Layer 6 of a small transformer language model trained on English Wikipedia (14 layers, counted from 0, width 64).
A neuron's activation on a vector x is SiLU(gate . x) times (in . x), where the dot is the dot product.

Input weights of the MLP neurons that the questions are about. A number n stands for (n - 500) times 0.0017.
n7 gate: 415 571 592 443 265 576 421 526 554 303 308 322 247 550 473 592 343 471 554 702 453 320 802 523 487 621 627 723 527 453 244 424 584 539 493 378 363 494 362 655 419 701 915 687 602 404 456 639 535 535 443 369 435 460 326 539 619 566 469 447 452 531 723 467
n14 gate: 590 513 443 586 412 357 544 747 546 542 559 638 397 486 466 599 544 487 376 535 537 437 694 505 601 283 491 435 507 458 391 587 359 577 523 451 280 454 422 352 301 573 411 315 618 208 488 671 529 727 479 373 558 484 536 414 598 655 418 698 521 726 571 546
n19 gate: 486 565 350 579 503 283 506 499 406 501 591 710 705 651 503 423 645 521 284 430 533 364 410 516 439 606 576 474 513 368 610 513 342 691 735 555 691 583 521 414 526 447 636 465 536 485 633 453 217 497 567 554 404 648 384 694 353 656 357 318 485 288 456 623
n21 gate: 343 529 738 493 567 606 534 466 498 333 427 313 492 553 398 523 588 625 470 583 324 468 689 583 433 238 354 417 640 494 678 389 274 646 574 562 654 684 544 447 580 579 494 476 549 142 390 528 487 579 540 348 554 575 458 401 619 489 534 328 474 522 503 566
n28 gate: 342 480 322 279 516 541 385 669 421 530 611 436 738 538 697 520 508 575 430 315 475 565 439 512 335 568 407 458 390 416 461 729 545 334 547 375 420 622 464 527 573 426 528 439 552 466 532 503 506 414 568 310 445 687 483 548 585 619 331 599 522 559 687 451
n32 gate: 424 581 405 492 374 381 389 553 420 512 522 308 578 433 648 660 419 607 337 434 579 536 434 789 339 638 640 531 538 431 433 517 368 685 454 414 575 589 487 472 714 597 515 685 518 369 304 529 377 465 369 578 618 515 627 612 541 564 444 361 627 520 479 534
n37 gate: 683 343 652 440 481 255 550 456 471 401 470 437 621 492 637 629 399 540 477 501 687 339 653 423 520 506 388 453 419 552 434 616 635 472 358 554 685 337 688 409 326 446 653 596 611 453 656 509 407 507 495 395 433 502 486 462 645 468 571 490 646 513 425 680
n42 gate: 419 458 567 371 401 589 410 491 546 590 504 643 652 418 321 503 545 463 228 542 308 491 376 496 521 481 451 473 508 547 477 639 580 575 524 722 412 483 552 356 644 452 588 409 742 350 414 486 351 688 707 394 515 409 574 622 605 481 299 310 553 478 536 589
n48 gate: 390 444 516 431 647 447 560 655 515 382 636 714 576 575 469 604 522 486 461 460 396 550 618 510 723 278 385 586 396 492 571 678 447 533 611 563 412 546 606 581 579 557 406 573 381 285 574 572 343 599 449 245 432 665 339 635 380 470 304 521 439 444 676 444
n54 gate: 516 578 507 389 618 610 672 399 467 505 462 388 568 546 472 622 582 440 460 675 502 557 359 551 511 415 455 591 544 440 544 741 443 454 491 671 429 488 533 326 373 492 596 518 657 537 423 387 345 365 474 578 402 539 294 618 378 605 628 480 466 446 487 389
n61 gate: 518 363 684 658 635 496 524 501 513 311 418 467 453 467 423 438 650 411 418 426 471 556 670 470 526 539 512 533 451 597 434 463 383 555 341 448 453 515 497 610 399 587 381 680 487 407 454 630 621 762 519 323 411 631 217 574 538 422 530 586 406 516 505 570
n72 gate: 756 365 758 419 579 363 357 618 597 455 376 618 508 454 353 511 522 345 389 389 403 551 553 353 428 513 537 403 559 599 394 443 388 304 698 504 411 499 447 544 503 472 635 531 648 390 501 660 377 367 617 358 509 518 528 606 441 621 591 698 567 590 642 531
n91 gate: 363 744 345 492 562 562 529 539 309 532 680 435 564 444 605 598 534 518 518 533 347 534 590 598 363 596 400 476 551 378 377 588 662 369 388 640 631 431 496 369 504 691 502 542 501 437 463 577 521 316 525 482 414 435 451 494 572 479 478 580 351 533 508 587
n92 gate: 251 570 401 517 664 592 565 534 553 635 415 281 479 397 500 671 340 547 437 537 527 548 450 301 446 720 444 537 613 376 485 601 340 497 551 635 453 419 444 484 403 679 542 335 562 544 390 563 475 763 633 539 316 627 485 708 393 511 396 571 440 483 357 482
n93 gate: 275 450 252 600 546 436 629 540 614 589 685 469 444 393 554 613 408 390 449 465 513 497 757 644 406 193 542 555 537 421 554 422 602 281 643 411 458 551 563 686 731 563 423 776 539 521 364 296 503 561 350 283 341 430 442 578 519 482 403 482 460 523 412 685
n96 gate: 453 413 448 530 481 310 533 552 381 766 540 499 442 403 365 547 503 406 547 242 723 419 532 804 499 441 537 610 482 346 265 296 606 498 425 713 404 470 421 522 753 625 573 530 824 574 612 486 469 547 626 539 387 419 580 652 637 392 408 315 611 440 656 632
n109 gate: 471 529 463 469 497 475 514 545 543 446 456 708 379 686 668 288 571 625 529 333 354 547 655 446 595 503 637 524 387 435 407 479 326 457 621 534 539 451 465 558 450 544 599 560 419 571 473 386 560 360 460 614 406 435 490 472 629 550 590 661 510 460 508 387
n124 gate: 526 440 618 331 538 653 540 478 374 348 570 792 661 285 571 610 402 457 387 654 436 506 397 390 360 370 322 535 580 574 463 563 711 568 357 395 458 579 487 502 473 495 542 760 672 459 496 537 519 428 376 475 476 598 558 516 435 427 267 571 522 335 781 472
n126 gate: 396 364 675 706 534 620 496 590 398 473 570 542 624 339 463 685 522 649 526 426 651 403 796 734 282 390 534 368 495 587 281 292 432 381 518 354 325 516 394 519 416 746 602 516 559 600 454 562 477 555 530 339 309 503 461 598 731 682 554 334 575 477 542 453
n136 gate: 530 534 408 685 568 514 509 404 625 486 467 305 452 460 618 477 615 660 504 678 390 605 349 556 415 528 451 409 570 434 645 541 313 485 553 516 498 671 453 453 394 541 498 640 681 591 381 435 444 742 527 422 426 496 339 527 523 585 342 182 192 541 292 680
n141 gate: 344 452 493 434 423 594 474 614 585 638 557 584 224 416 554 645 416 388 457 606 471 399 692 613 367 319 637 587 686 577 418 543 352 520 569 514 634 380 306 490 520 472 597 834 656 303 236 566 497 335 458 502 538 395 386 611 396 479 287 100 370 479 571 447
n146 gate: 406 300 445 586 539 364 457 449 418 461 259 407 490 499 366 546 422 467 424 412 663 374 549 534 567 502 559 446 627 623 501 469 604 525 522 614 366 575 546 607 559 483 579 701 594 592 328 451 495 489 660 697 631 498 513 466 536 504 458 495 598 560 401 428
n154 gate: 597 374 536 387 304 342 699 616 474 592 316 423 361 381 474 346 668 591 368 506 515 463 430 464 510 433 670 560 502 382 499 504 368 418 388 743 360 595 624 599 395 401 465 596 603 445 603 442 401 595 487 505 536 673 390 683 793 578 353 504 586 416 492 707
n159 gate: 448 390 465 314 502 183 491 401 427 461 802 528 465 597 575 593 503 339 375 481 415 432 539 527 451 449 635 593 561 504 663 501 656 460 676 383 548 385 429 403 485 643 576 530 676 606 552 397 503 613 450 590 398 345 432 519 542 385 530 300 450 562 537 773
n182 gate: 356 431 606 441 323 656 555 360 417 563 435 431 309 639 469 641 591 340 412 469 576 596 563 365 434 448 405 479 375 535 393 447 428 588 550 606 384 516 170 684 448 674 464 648 504 440 484 541 467 630 579 677 22 553 393 356 477 426 799 628 512 669 489 744
n188 gate: 622 526 617 477 574 465 266 518 347 529 520 586 542 504 471 410 496 383 434 568 455 449 320 649 500 582 402 598 444 601 372 506 307 506 771 568 437 542 279 364 392 492 437 555 488 622 459 523 480 596 451 557 386 582 433 598 773 457 630 564 513 371 539 678
n191 gate: 562 553 664 495 450 478 518 480 459 477 651 637 585 574 444 459 643 561 416 578 582 501 323 389 436 470 417 480 565 467 511 446 448 686 391 468 465 460 365 669 412 395 413 549 460 470 649 389 297 524 420 708 585 515 534 529 473 738 514 519 482 404 626 366
n7 in: 506 714 385 496 587 586 530 248 428 361 447 471 698 607 406 299 474 629 441 549 356 561 506 521 378 484 691 409 508 584 530 341 532 451 513 644 555 593 643 623 535 264 498 527 625 666 648 350 496 592 462 546 419 636 625 566 502 379 452 408 532 251 469 389
n14 in: 363 511 482 424 430 685 520 409 491 511 395 527 578 474 514 444 486 631 508 567 453 525 554 383 647 729 508 321 378 400 641 650 554 374 405 501 415 599 534 421 536 604 730 442 643 425 464 455 519 380 487 312 383 522 281 476 388 428 635 575 342 769 675 537
n19 in: 538 354 448 589 568 316 370 195 350 532 619 529 888 516 576 454 465 519 557 551 408 539 507 490 486 450 404 507 551 543 326 436 696 689 375 512 436 524 541 523 617 626 513 472 668 566 470 608 533 469 441 672 462 497 533 323 647 297 667 463 416 450 498 473
n21 in: 275 656 797 434 424 605 472 432 428 306 414 308 465 549 355 402 540 595 438 568 530 615 549 400 589 572 281 494 690 668 560 493 576 424 472 490 477 495 516 540 492 435 443 553 475 651 452 498 487 352 409 567 550 553 510 492 583 332 536 504 570 671 321 490
n28 in: 317 459 508 453 617 579 407 782 559 584 603 489 454 531 493 631 611 446 454 457 564 481 519 496 208 430 431 450 518 377 543 392 415 434 551 379 585 481 497 479 581 427 605 617 479 436 393 422 592 449 501 423 552 556 522 658 437 484 437 543 469 584 484 402
n32 in: 436 376 496 273 437 392 476 531 397 623 496 655 600 546 481 305 494 558 650 656 494 720 345 438 730 359 529 492 509 357 417 568 651 508 473 531 606 456 517 549 455 600 480 515 509 539 580 627 363 465 565 404 388 622 507 589 494 321 687 542 422 615 371 344
n37 in: 480 423 574 369 473 510 564 432 631 376 451 598 248 505 435 556 654 390 403 461 489 684 490 576 413 522 515 531 531 623 439 466 663 414 453 565 562 308 492 500 438 567 576 496 428 689 544 500 638 497 488 250 369 525 492 440 415 365 492 424 498 355 554 517
n42 in: 428 437 405 712 720 375 418 538 532 593 484 517 463 393 314 486 415 604 345 644 356 442 644 463 546 608 505 498 421 479 634 490 470 489 554 345 670 432 560 341 475 412 590 585 561 579 477 363 651 450 529 452 523 442 493 343 655 442 441 650 462 546 671 540
n48 in: 348 379 688 590 605 597 590 506 516 472 579 724 581 447 474 613 364 713 392 739 433 433 580 519 479 426 463 642 463 574 508 551 412 617 524 506 572 432 522 321 434 603 565 566 347 541 461 525 543 376 565 433 402 337 437 471 361 628 432 451 346 499 497 555
n54 in: 658 473 504 444 378 454 380 712 464 378 443 552 584 566 520 284 399 617 503 493 559 535 475 489 430 467 655 498 507 424 482 522 452 457 690 584 593 701 613 477 479 623 583 306 493 490 515 507 468 693 508 321 533 513 530 485 324 526 546 565 605 539 413 518
n61 in: 362 500 528 598 473 620 506 450 481 499 511 255 410 510 417 585 568 672 511 583 678 557 547 539 621 367 379 498 401 448 528 299 496 586 415 355 515 485 537 661 685 591 509 538 444 278 595 452 492 638 498 424 355 520 328 461 626 585 517 571 600 655 535 379
n72 in: 448 648 374 592 514 479 314 526 416 426 440 374 546 463 584 484 443 613 478 605 596 418 292 455 577 319 363 545 532 583 581 651 608 655 443 455 349 664 570 497 589 484 355 576 487 506 588 461 546 663 388 367 557 375 693 488 550 580 464 533 503 521 512 597
n91 in: 446 603 590 554 630 512 592 581 445 603 354 446 664 455 641 501 523 464 454 436 603 595 362 355 423 522 520 657 607 431 560 487 463 534 436 474 484 500 511 389 609 509 386 387 511 576 522 628 423 550 494 461 457 620 591 548 540 293 417 648 487 397 483 451
n92 in: 400 501 502 553 428 535 593 599 580 692 521 325 364 326 525 528 575 415 456 326 524 653 501 404 428 543 445 502 707 449 763 507 367 665 566 508 372 350 490 508 334 561 514 336 685 379 536 442 551 465 559 378 550 435 418 514 515 509 409 438 563 273 494 560
n93 in: 583 377 472 441 532 485 420 458 516 352 341 651 442 351 599 480 592 389 503 612 519 438 586 552 518 627 448 564 509 575 514 328 411 511 391 328 520 445 601 563 679 664 394 526 634 419 521 620 432 565 454 484 303 278 543 639 361 499 571 204 497 465 596 654
n96 in: 534 385 529 618 506 728 323 630 325 463 517 322 519 469 466 446 896 462 531 452 513 474 529 443 352 540 475 337 381 546 550 604 571 330 486 694 395 485 548 472 537 761 706 612 458 414 663 506 604 553 527 430 630 656 469 358 376 783 619 403 474 400 564 302
n109 in: 645 396 509 527 556 619 322 412 595 426 395 560 467 415 440 506 498 434 742 562 461 614 604 477 518 588 598 452 391 453 514 604 500 436 414 508 515 695 467 612 466 439 570 572 427 574 513 457 386 412 388 428 505 466 627 522 359 461 486 668 442 546 390 485
n124 in: 367 526 523 453 448 441 633 371 541 421 327 488 702 370 513 529 497 600 640 682 708 518 441 515 525 640 570 653 483 440 463 212 516 473 469 609 520 376 501 455 415 557 166 564 540 541 474 484 546 673 542 466 400 569 411 514 576 487 517 744 487 726 442 399
n126 in: 498 348 606 510 594 426 492 574 384 636 224 481 517 368 270 448 705 478 451 571 761 404 466 480 631 742 642 607 464 575 438 539 479 593 379 557 476 602 398 458 419 493 462 499 523 513 673 533 495 717 479 345 570 461 603 564 726 623 386 451 588 447 431 371
n136 in: 293 433 487 504 625 639 676 509 512 423 495 483 390 493 612 432 611 578 494 457 495 502 418 629 473 449 338 396 414 367 572 575 431 486 467 633 516 531 430 712 484 472 528 610 563 407 442 372 401 468 423 473 575 434 451 334 603 353 370 654 450 706 549 588
n141 in: 526 412 471 392 393 488 596 517 462 534 617 447 684 744 538 487 486 320 516 638 491 446 624 351 239 491 553 582 354 457 529 477 390 568 428 459 479 554 638 504 522 422 423 526 510 470 641 391 558 564 506 527 591 616 478 474 431 642 226 595 563 491 613 412
n146 in: 359 681 597 509 506 600 255 344 654 514 549 620 526 556 454 498 518 445 392 592 564 667 486 351 350 422 505 565 382 584 428 391 460 553 564 712 418 398 485 508 431 512 549 579 370 585 511 424 617 584 405 403 568 444 566 527 430 507 456 476 552 428 449 552
n154 in: 579 408 290 510 405 500 503 473 396 815 592 322 458 603 495 594 481 410 424 552 611 295 505 788 545 467 389 587 423 582 343 527 384 467 553 546 351 508 356 821 463 379 543 492 427 467 557 465 478 505 392 671 593 465 475 634 609 466 579 410 561 399 381 423
n159 in: 459 494 504 490 400 416 524 449 455 477 537 860 607 487 358 439 431 497 613 487 573 610 412 396 582 628 566 607 438 500 634 404 544 376 582 631 496 606 414 270 345 474 592 337 532 482 630 383 569 371 480 497 490 590 465 529 419 322 362 566 595 588 501 553
n182 in: 531 595 676 604 564 408 628 450 615 308 617 539 602 519 416 554 503 523 587 305 512 433 608 647 558 440 427 325 616 386 707 478 291 584 371 416 536 585 528 471 509 515 528 530 379 640 468 384 534 528 546 544 403 573 508 655 494 603 505 379 330 495 365 242
n188 in: 509 519 553 372 643 466 483 556 407 605 474 562 478 532 447 365 342 456 551 545 324 516 479 510 532 290 541 694 508 588 501 479 459 380 603 490 451 629 541 382 345 521 611 338 454 622 659 386 501 612 501 569 472 433 573 657 651 480 605 486 466 439 483 426
n191 in: 540 526 367 568 460 397 447 456 592 403 566 469 420 402 629 558 428 336 561 414 466 410 471 618 716 528 410 554 443 605 550 420 458 312 510 453 575 375 606 521 472 383 719 499 619 635 434 527 481 447 582 431 584 554 509 450 518 468 418 407 628 386 765 572

Each question shows a token from some text and the vector x that enters the MLP there. A number n stands for (n - 500) times 0.0059.

"son": 532 567 579 599 437 519 460 456 618 379 507 445 484 520 555 444 584 543 442 359 549 502 477 523 520 603 403 488 527 635 517 358 561 498 417 517 434 404 506 710 566 473 498 594 262 617 500 250 467 547 558 480 625 567 478 504 455 422 533 546 516 366 438 318
The three highest activations, in order: n146, n191, n61

" Republican": 443 458 508 647 440 681 502 385 574 449 286 414 511 474 494 490 494 494 500 476 577 590 399 653 506 482 501 563 438 510 427 389 598 552 283 524 401 498 480 459 515 414 498 460 339 704 545 612 536 575 535 548 531 531 446 466 461 579 673 575 548 339 463 297
Which of these neurons fires most? n126

"  ": 513 552 409 557 399 559 558 420 555 439 476 289 668 502 452 463 374 524 472 553 385 635 519 393 552 392 530 709 537 557 344 501 532 439 373 453 717 408 570 514 508 527 491 469 307 416 461 356 612 454 378 500 567 292 580 518 488 644 618 750 440 551 548 700
Which of these neurons fires most? n126

" similar": 499 317 441 587 459 388 565 520 598 472 382 294 585 530 559 518 473 369 730 489 347 510 436 516 567 527 512 535 489 490 470 373 478 605 440 504 427 553 460 191 606 658 538 644 396 626 550 607 528 397 573 483 542 518 485 449 307 474 334 519 521 586 608 537
Which of these neurons fires most? n154

" while": 420 354 405 442 456 451 469 493 538 494 511 579 662 465 416 387 494 639 367 511 166 488 555 430 567 665 419 628 486 546 496 480 525 431 445 488 406 593 449 435 464 599 506 535 612 440 520 540 653 669 494 452 417 635 726 360 469 547 450 547 569 515 357 402
The most active neuron and its activation: n42, at about 1.7

" National": 497 372 388 674 493 669 620 478 562 458 354 507 447 513 402 596 480 491 456 439 466 616 436 613 507 527 482 377 378 521 417 661 497 643 362 479 445 358 469 515 523 575 537 473 282 608 462 559 552 520 463 689 445 476 518 568 427 445 618 507 492 389 593 329
The most active neuron and its activation: n182, at about 0.82

"|": 473 474 511 592 450 568 565 606 348 488 292 537 458 537 607 588 565 493 453 482 445 497 549 567 499 527 449 505 593 556 493 402 480 353 420 538 488 433 514 489 430 489 519 526 553 408 627 546 591 388 403 536 533 580 589 496 521 499 538 577 431 441 558 538
The three highest activations, in order: n91, n154, n37

" and": 495 314 498 516 513 512 431 597 535 524 368 448 599 493 448 474 499 502 568 384 622 611 344 360 417 582 454 439 498 439 456 436 479 465 483 359 452 576 520 373 316 548 521 797 572 389 633 547 615 524 496 482 513 466 705 415 449 482 487 675 624 371 574 489
The most active neuron and its activation: n72, at about 1

" 1952": 616 717 445 504 366 563 369 501 550 360 557 522 464 604 510 486 396 405 705 514 505 519 428 622 483 460 458 618 407 403 551 543 714 509 330 391 504 483 472 620 407 462 656 458 464 561 610 581 449 597 569 606 475 246 510 477 376 549 489 568 417 363 543 647
Which of these neurons fires most? n191

" (": 657 639 356 740 380 437 489 464 480 527 550 424 510 479 548 497 476 449 365 361 467 483 597 504 501 450 489 577 479 428 623 459 556 428 574 503 549 471 364 661 555 608 530 266 265 497 610 770 483 210 401 478 488 411 646 399 632 532 529 431 584 410 417 435
Which of these neurons fires most? n124

"ct": 554 311 372 486 504 458 562 638 540 422 507 635 578 562 394 460 519 580 610 421 437 599 555 757 473 528 476 262 554 616 691 691 430 561 561 487 454 412 368 494 563 399 445 459 439 402 429 300 558 518 641 357 513 523 519 485 453 506 523 389 519 473 498 252
The three highest activations, in order: n28, n91, n124

" 1953": 630 715 431 512 378 553 351 494 559 358 537 532 437 640 561 492 408 427 703 547 535 469 425 611 461 470 442 599 423 407 562 579 723 528 337 393 520 489 557 621 412 429 646 477 460 458 593 567 425 615 532 619 486 273 524 464 394 512 471 562 413 381 538 579
Which of these neurons fires most? n191

"ed": 474 486 673 458 515 446 459 478 620 438 410 572 489 461 629 537 523 357 457 407 382 361 604 458 562 623 494 544 524 510 470 487 389 475 472 600 382 492 390 399 333 575 490 567 308 478 670 607 554 503 524 384 433 576 530 468 465 533 389 669 502 478 659 533
The most active neuron and its activation: n48, at about 1.1

"-": 422 561 330 467 577 623 703 515 444 438 359 498 617 492 406 338 510 352 725 516 448 395 547 401 616 504 290 490 471 566 542 428 528 572 500 468 675 390 559 499 361 429 464 431 502 554 619 574 453 430 520 505 517 567 622 519 506 487 571 464 671 460 563 597
Which of these neurons fires most? n28

"unt": 584 456 382 506 470 461 463 535 558 442 425 480 602 600 499 596 479 607 332 490 519 597 624 630 376 470 529 636 685 628 456 665 425 537 522 427 532 489 631 500 331 259 482 486 513 498 523 335 522 345 480 373 669 491 498 576 411 596 479 417 469 393 491 225
Which of these neurons fires most? n141

" are": 309 524 483 493 346 391 437 581 570 536 291 593 451 451 581 447 501 446 341 622 341 579 392 420 669 471 514 473 576 485 444 379 457 449 551 444 503 444 579 647 569 574 525 583 593 533 535 634 470 587 295 589 407 544 631 566 463 448 486 388 610 588 477 254
The most active neuron and its activation: n32, at about 1.2

" mon": 612 421 452 491 466 573 797 522 571 535 572 411 635 396 349 438 493 390 527 471 281 497 426 632 665 326 568 569 493 472 497 565 441 498 551 441 640 426 627 494 489 393 487 367 529 502 501 345 587 477 439 441 477 437 597 488 442 518 491 639 490 358 443 324
Which of these neurons fires most? n146

" L": 574 723 566 345 721 553 468 532 507 473 475 620 572 423 430 522 448 735 416 304 381 822 502 460 478 461 625 486 480 474 463 580 514 365 507 363 505 479 466 560 615 333 420 423 370 543 573 433 513 357 667 574 510 539 558 551 479 439 550 553 450 486 298 323
The two highest activations, in order: n109, n28

"ins": 445 702 603 593 516 502 520 545 562 442 464 500 464 388 320 380 501 537 500 528 466 562 348 599 571 615 621 255 469 447 479 570 570 385 659 563 509 496 442 611 485 485 421 283 477 483 500 354 466 524 689 374 604 331 460 536 578 557 576 501 584 396 395 278
The two highest activations, in order: n141, n93

" -": 485 434 557 472 454 451 607 523 533 655 341 308 655 565 512 396 539 412 563 550 390 516 370 357 661 280 561 538 548 520 553 469 590 481 436 498 640 510 411 408 293 569 406 519 513 473 598 524 461 563 440 485 460 494 687 398 402 493 531 609 568 387 575 469
The most active neuron and its activation: n28, at about 0.3

"eg": 525 554 423 516 403 424 632 569 513 580 533 379 487 486 682 392 362 420 630 466 420 459 674 568 507 449 549 309 622 566 563 798 438 517 500 404 392 611 496 486 523 522 434 568 521 513 603 407 563 545 387 443 602 544 517 358 383 644 637 222 488 405 458 245
Which of these neurons fires most? n141

"da": 591 515 538 546 366 715 595 421 577 524 460 363 407 598 687 466 522 444 471 445 461 470 573 495 470 518 563 437 610 630 619 482 437 576 569 419 439 456 297 521 348 348 459 576 390 490 556 262 513 366 248 530 532 612 477 459 498 480 572 523 557 521 700 238
Which of these neurons fires most? n141

" learn": 500 509 439 517 607 338 464 412 517 316 519 475 531 681 450 391 499 592 396 344 353 534 490 627 547 666 594 490 537 481 375 540 549 489 475 391 383 603 696 664 519 498 584 526 653 604 667 487 414 354 562 446 650 346 527 521 394 586 465 308 390 419 479 360
Which of these neurons fires most? n19

" Vari": 638 577 234 641 537 450 529 558 524 434 577 410 547 668 546 471 512 452 475 433 341 499 413 576 575 479 532 484 566 437 415 735 429 640 526 467 503 369 581 410 571 505 539 361 677 563 630 393 521 419 412 492 637 500 462 348 450 489 551 606 437 325 389 219
Which of these neurons fires most? n19

"s": 531 533 696 514 500 544 555 454 605 383 344 389 519 404 664 535 518 542 523 320 542 531 439 459 578 656 489 333 510 627 514 399 667 361 390 497 409 512 617 719 375 691 344 452 511 589 544 577 429 593 456 349 519 431 517 447 539 471 431 550 515 536 390 289
The three highest activations, in order: n126, n61, n37

"ick": 422 572 452 456 764 294 524 619 517 397 590 429 479 580 359 465 544 490 643 345 444 276 465 521 475 456 606 638 518 338 489 488 370 552 501 551 563 569 540 382 766 373 581 442 399 469 559 571 397 450 646 393 594 585 425 563 490 650 413 562 492 410 422 502
The most active neuron and its activation: n28, at about 1

" before": 402 543 537 550 308 586 385 474 562 530 380 471 609 455 295 405 458 647 535 566 391 534 637 465 589 691 492 498 486 476 494 504 586 378 360 483 398 615 371 309 460 505 506 478 629 519 518 582 552 503 406 600 506 379 698 451 513 625 375 489 458 529 419 496
Which of these neurons fires most? n42

" places": 499 468 593 572 387 490 503 518 584 460 355 393 544 492 670 471 462 454 406 607 440 483 450 540 519 506 636 498 511 667 502 351 826 412 436 458 440 578 558 645 259 712 464 396 605 575 551 527 428 433 382 422 607 483 526 514 494 487 373 532 482 552 468 134
The three highest activations, in order: n7, n124, n126

" had": 402 599 607 412 350 545 353 458 580 460 387 456 688 400 598 464 487 413 396 611 250 516 361 484 636 544 597 441 604 453 431 268 443 395 479 454 483 603 378 666 501 508 514 536 507 485 513 759 473 515 461 579 383 646 508 506 407 608 511 652 600 445 523 484
The three highest activations, in order: n7, n124, n32

"a": 672 667 518 659 471 629 587 399 578 431 377 528 422 380 525 463 500 466 460 390 591 676 408 539 444 555 415 437 463 604 494 456 563 510 545 451 571 465 387 603 517 426 336 660 543 507 637 238 575 479 377 475 456 482 480 390 469 453 510 370 619 575 479 432
The two highest activations, in order: n136, n48

" Cat": 379 370 389 499 600 369 609 711 569 463 528 625 571 479 301 452 465 426 649 471 394 589 554 541 525 417 547 504 528 560 630 455 478 489 523 550 414 448 624 410 408 469 492 447 482 545 542 220 654 562 562 553 412 444 565 571 501 362 543 428 398 435 451 415
Which of these neurons fires most? n159

" hospital": 616 277 463 529 372 635 589 273 579 370 422 365 573 637 582 499 512 471 446 398 439 537 462 708 470 495 527 558 513 606 613 602 541 493 367 451 420 422 626 504 491 447 520 474 392 614 600 528 422 492 342 606 538 596 529 442 359 431 440 585 466 578 502 361
The most active neuron and its activation: n42, at about 0.32

" fe": 490 344 553 404 536 651 746 552 549 509 618 376 527 566 482 274 432 487 606 341 380 406 610 513 497 388 730 360 520 463 573 454 497 489 507 484 561 441 601 481 569 447 618 433 448 465 529 274 564 565 385 575 452 433 583 390 504 496 446 547 483 512 547 369
The most active neuron and its activation: n72, at about 0.33

" min": 613 476 407 518 538 552 757 520 555 540 583 325 614 513 391 473 632 518 476 328 413 460 590 446 430 348 643 476 528 590 493 519 470 478 549 587 352 614 637 483 504 339 452 482 497 458 508 269 572 429 310 536 500 353 481 401 401 584 508 517 437 572 493 289
Which of these neurons fires most? n32

" |": 465 582 570 638 436 445 498 460 340 525 378 427 551 531 597 484 640 514 475 612 383 495 499 470 521 569 492 513 515 490 536 394 449 432 432 491 477 459 510 552 558 460 411 563 413 415 591 527 524 501 476 521 578 505 637 514 527 567 513 485 524 472 534 404
The most active neuron and its activation: n21, at about 0.28

"te": 567 363 504 549 441 641 608 624 598 455 434 622 473 483 411 477 442 508 527 557 573 620 528 597 428 607 474 347 588 440 584 498 340 495 544 585 434 387 424 549 444 517 477 398 387 307 448 225 533 503 476 564 491 540 510 414 538 486 503 617 538 512 649 339
The two highest activations, in order: n14, n19

" front": 402 380 401 495 598 515 596 566 610 459 461 323 532 513 438 529 530 426 502 413 440 504 418 625 483 437 625 505 487 602 538 483 494 498 426 502 382 556 599 578 443 423 596 430 401 442 482 560 394 311 638 551 608 479 452 638 357 619 470 534 423 600 479 253
Which of these neurons fires most? n28

" 1955": 598 690 464 516 370 568 356 468 564 363 527 540 446 660 625 468 380 425 658 581 547 482 476 558 492 478 416 586 411 412 552 576 719 486 379 362 497 468 530 654 408 396 642 473 443 490 592 557 465 502 575 599 536 282 520 487 422 522 455 706 357 404 554 606
The two highest activations, in order: n191, n126

" husband": 473 506 536 524 475 661 414 362 570 433 397 457 620 571 576 482 577 607 498 251 641 467 466 685 533 362 456 596 480 565 480 521 729 495 351 510 313 580 718 595 541 317 333 507 443 667 500 387 485 515 400 454 502 561 484 503 421 553 457 579 552 419 374 310
Which of these neurons fires most? n146

" She": 531 662 472 469 480 555 480 454 577 458 482 711 558 460 419 457 555 457 347 357 588 691 258 520 489 640 400 744 426 373 585 305 428 518 539 491 460 485 719 429 509 573 666 375 581 438 521 365 534 529 298 647 444 455 505 454 499 507 402 538 524 384 523 283
The three highest activations, in order: n191, n124, n54